Layer 2 of a small transformer language model trained on English Wikipedia (8 layers, counted from 0, width 64). Numbers have three digits each and are written without spaces.
A neuron's activation on a vector x is SiLU(gate . x) times (in . x), where the dot is the dot product.

Input weights of the MLP neurons that the questions are about. A number n stands for (n - 500) times 0.002.
n6 gate: 508760620702553311347471426532637483468497534368518404660492586494424399723613429614593723445506754501693633646499581574614637550485507289601519835418495332511855422434386748746545471400285596
n16 gate: 439616568418328474593447450530514233729491483730517544690491265752426302428628665545589411530575701473529446512514149524483407387366410367373569358443508273419492512607374351477451453437575563
n24 gate: 564420623608470623353394726525461710308742724496522374432702621474658504551618405556440640593618654584523373525613440213344609444527461566354791452436422669379594553378764427267423331523462618
n34 gate: 341388540763595378439344415363569436448346421658566335572523557469416623399479468362545263552605738625662428395651456547493685362551442515291312462658473403521544491207606419746364492427363563
n39 gate: 522330329724676467597356461564343497377461552543484480401435672380623527388611684484321491353496735462525442318573667446631521332420364430394536477478429428405583580298590554496320495222038544
n55 gate: 611333514376340530403442564406470562556522762349471480427595469657392437461689450586410541684348433534413616403623346706515588533554454546611331527664334366503530434464629401542636569422508417
n60 gate: 489529371568673622433395491360587372455349454528353506607468577452457487584561715585247453384318697540602639554392564253409590657501454552669714802449470654327556410528507511411474315893397670
n62 gate: 626421505368581611534595483516458560554544626431679410630513533395399434388430656277478329367670700522617591596511600507388294414360510448459431469429650554673547674503600562541732337536472649
n63 gate: 559654614419561429593584615642555525560632480799550674323474568369637542585530467545635577481500541635571508496606573545475470421414730612535369286554415625710570588388626256692608293471433548
n65 gate: 507475457411636296257522526533337608466555542534249409511721373539198267419431547508411370368411560448624568542530329376682726721697492499656336602544344662588434406385396561568437484643542563
n79 gate: 380565633871504466440518328396633516615388454648443480318439322333640713405427574629549588605479639321488490523504379423621534599606457431463456355481727425312609463408393779473443549402512496
n96 gate: 617586630548563330337533496483417423448611460448501694637663307613590378488662664365626428451501652570587587558570370465641402550551461301525408380496553529375677610276307344306494342435492500
n108 gate: 534590598357614513628574501295605497591483732530257457567504372489608527598537607620423491340388450273603497491708579542510513659348440492304514506849410520307617480495491819544245430302616561
n126 gate: 495622656408474725339712522523601613658468604463434522496509393491559385458484500336625553442588493420428264570580407551467576465464612609575618409485508417745594495744579442603341407484488604
n6 in: 416399640495150420615518341383548318546409285915501495399441506601637453448764727458529572475842658235234365629455510270442564540445549387500517566470603495396465548699569347442721669439464362
n16 in: 447570457849723264522464491492445282217554435581401347567505435329671580464849610501391598354299476469574558658493497559550482369382654590560566589351348361468639300437412522381439661444470532
n24 in: 679369705481321655291661684582689451182620556449599484422547588508381701514423457635393532530443659548646417745534376287216383274600651456377659451462482438465632697613652519603509621577531703
n34 in: 700470482458568502380369451538225514599373552189558468326520283515841646374614627493592538541473544673631431493683457764507519504608504528787518496465608421539812553382400216599244513298728268
n39 in: 757545425295588489527265415503538333374570508500394637616609595249471603512371632407334383513648549413407565600453577578558394475575211516462431596352355601586627659383633470443409452537372584
n55 in: 503464490481497480468222745583580488595498529398606615598914534373362536489539478493530370631593533484498515634483436447611570591585600686526466528626206603388604543529321547467462457635651553
n60 in: 333469651567581562639298648441471438541562706520375312688598339371573480573365511857271460584631612538515541524605463307594579569413501711474432314646486723440433361556599463358540484575520480
n62 in: 458432506527693513450541438574309521478336339379387582373475428657490531404525379703467467513353573416656628323465541488569654594607501537611554444454438542492609357789597485567420539520536506
n63 in: 281397533426457456375565467440600272590531599536389602625550683517190483563325464510585459541417384520574439569317622404558276463559502410558405704456655299663466656632530586435304425470549465
n65 in: 333541466515591602588577398457411545457427669506557726413623626238271324679482727553467599457263717593482706365377608505362585594455725311660474471726409656642408579508544356292629574531437541
n79 in: 453484701616388693510501519402562514574327280723673529391230637405468603269470510488662532578547528247493483736330485567618465541548850352480555532360565390263505530509514436495416462463305403
n96 in: 353518551705530539640530442605513738424622477420616687574509462602285667537562409585513628420497548473598457591678527375543653541629303308456746317146666506517422554473496508485418313380367677
n108 in: 380570543239410529648482488530609515332584719505029448728581613607594501430635617449523545447370608259419488512595316254612432814271254461632686398264421790523349411755386610333377102503519593
n126 in: 536520534418560370464710620431387622646524558462506360338557432313449457657391544551568455431711482605461413397565488639650566529470683650528530442389319580597614425640677459566542472348445556

Each question shows a token from some text and the vector x that enters the MLP there. A number n stands for (n - 500) times 0.0039.

" the": 493417544286552562479415563485470520373533509520459407452420537764433505473491389446490597587373525353450416367399516714441446657323433649512503397421497471445311371509520395656460838765412302
Which of these neurons fires most? n96

")": 404305425395509520463476654386392631480540410563324445334594329494353505372451413502314624336388337657413484522558458508322339585500532597490497625485590592400513586679451328637433629401456405
Which neuron fires most, and how strongly? n96, at about 0.16

"oo": 536449567179442393393337643404485604338349549649533410500518574396520753194540451530533695310477635389380619435390469552515442462451661412489478460505655393587320426398532587407509662529717605
Which of these neurons fires most? n79

"{": 523428678301575707562531745536486497352392346513423540289663358393422775471416546353417509344605435447589507421415428671608533501241322536510425580531502408763586428637520505555494392475631462
Which of these neurons fires most? n126

" Lu": 490396378386446665654580549506591585402454469435702675426331550313513534118503535477521605414659466578543422553460382756504578546387632484667408510441394597435529422497544775444314470565490527
Which neuron fires most, and how strongly? n126, at about 0.21

"e": 598583470360477443506431515508491489517496545470612383337553520423413652367333183676524669371585472354420582411444302479646305484405634409591529457465571494475337490458545390482565667695349431
Which neuron fires most, and how strongly? n34, at about 0.2

" 7": 277469571304543660524362510529472566440469497563353631654549521514550490558623171483363423370661520594647367433476524662504419400390693553618414654213683571566587409505504473357666725435536532
Which of these neurons fires most? n62

",": 580373640417588389572401540404479484461529365463460580452433548565484483635397150567574515410434292430566366581372538595359270756421548545638538500547453496591391594520544506596459499513633363
Which neuron fires most, and how strongly? n63, at about 0.48

"19": 436248621430653483604392499514448391575511584352427604431473422490444544451683175342505157359542646541415417422605528631396505494516519436480386710286417554364560430625577459352774633481496465
Which of these neurons fires most? n62

" \"": 539401470476424752373389699634521371247416374527300488486464467531460295583307503524327465348400380398375425505411251725359517638394554434603418585410606441458512558269511323506572488368546432
Which neuron fires most, and how strongly? n62, at about 0.11

":": 638465443329391419467413606642396629480582481552394564507402444520349535581412440388546487630536552492273236483560561523242401722561448465728487549511483536437525545430554428647569737401664445
Which three neurons fire most, strongest first? n16, n60, n79

"72": 555552481552583452815388474675425424632464548535518516514476441766472575434454294365252554442613413485556499597505630624414347537470461375816318623665456535562446481599530381479477645573423529
Which two neurons fire most, strongest first? n24, n126

"y": 598475652375363458512381523581534434375492505376617379296466514392425675428471355598437613314580334380441673364405441487441331513296677481552335438414550463531303564507400622389598619575484582
Which neuron fires most, and how strongly? n34, at about 0.32

" Race": 642424356334529506410332434373645587549775329487549464562572567341481556361759524605486579281678674549418453522471516556438461397419613569312473613261558450459420443385443506321667598385456414
Which of these neurons fires most? n39

"}": 513213531505552623408369583509313539651485554771569464352572378432440615481322216449331603456463358505310569573529296503522395509505471473524491651408467593707533440484435398508482658346486433
Which of these neurons fires most? n108

" a": 522439556329424490484556618526476579340574469542390479573515521589371557500466370472640455532435411368361416534216403698684453615297402724417468583307455526461292407608617435491457752666368305
Which two neurons fire most, strongest first? n34, n96

"ly": 465522689415377450517248540463578449463580624406437408638495560483391555472434309456555697597465301519371578561427459553460287511359684580618384418290531594544588554444635481495580663577502418
Which neuron fires most, and how strongly? n55, at about 0.33

"ist": 490523503333565345541572664475517433550475427292717402477483522349320695340515454578362344295358443524614625633338413384482414689386599443572412396264512466347443386551421423428496584360474299
Which neuron fires most, and how strongly? n62, at about 0.15

" |": 624344398409463552446395540463356504468546260600559593383583526647445542598477516485588513415509381414459298521635460584338256557612636493580503567372533534607583412471524490583477526495535552
Which of these neurons fires most? n60

";": 513344507423557521410315470469422526379442335520436523460454575679435483638441349336567571459580359526604395569452456477360267700562632581579559499387477467679475494358625426516575554377628558
Which of these neurons fires most? n60

"et": 553557567457514313433371500450429498413628486512717482482642586354422646198531398453428780417361320535635618459425401438579456481429616461639672521395692456307293507557457413310501414454557416
Which of these neurons fires most? n96

" Star": 541382411219470511446252459492558468581615438557543370646404643397441565298601460646438578278612497363435673557539455514468438435574632423495501487317536308592538521227379505307622692429661513
Which of these neurons fires most? n16

" Vis": 340464584461497401610420509500604340361616457397683612247451498438333488077544551392405555437431692469535638565670522593428575626625612469416458605461503556589522424448459385467492403422689465
Which three neurons fire most, strongest first? n34, n65, n96

".": 500483385368482353472421729536392411591359366453344529469450410524496502644630237455723655416505513131463628512453625559444428697324374426531606638469600607605504509516541360593497681469459582
Which neuron fires most, and how strongly? n6, at about 0.92

" Pra": 403408459394335540500364457577621626288530446500541544365342467261467372089545574373602580498636595427484553476607359818497514349432543436612452500547297607438542421411468574438379494452583518
Which two neurons fire most, strongest first? n34, n39

"-": 619465344463451574485439542387547399622400360315242530361679418474536471537389390278642639630541531346491362500366607774481559529511329404455468482276632679513259398537398387572622463354562485
Which two neurons fire most, strongest first? n24, n60

" to": 500359622380542541520242563507501485419535453461456545448462338387421427611408227372616562465288513487456420640509510592256423596212389452548501566383672601484485560559603416561474536721360313
Which neuron fires most, and how strongly? n16, at about 0.15

" 1958": 420425544419533483739440626626467541476573515463403455535562430807432590307518327452390470563656498623547521482361569654304342492544566435809349599489584651423413472508494396488519645484549588
Which of these neurons fires most? n126

" Alexander": 466513312250556508512407546492487487597366587404658454382438471404384667243593467565515631189491377420544575539411441695303386463444609457495390369540588693432439481507310540420443535564519660
Which two neurons fire most, strongest first? n6, n96

" Length": 524414629312666403417463753505524511426609500570548492534617537405549565643641737535253731612556402509513324512304588511414505651606431435485362548653536449718533488623451612403660608221399421
Which neuron fires most, and how strongly? n6, at about 0.36

"ce": 727383601324533518608341496547571448530508418576571371414631503385445558322430261647355634460743264584438594469524324404354425389375630302501451353396620493523487468473532351496522442744383524
Which of these neurons fires most? n24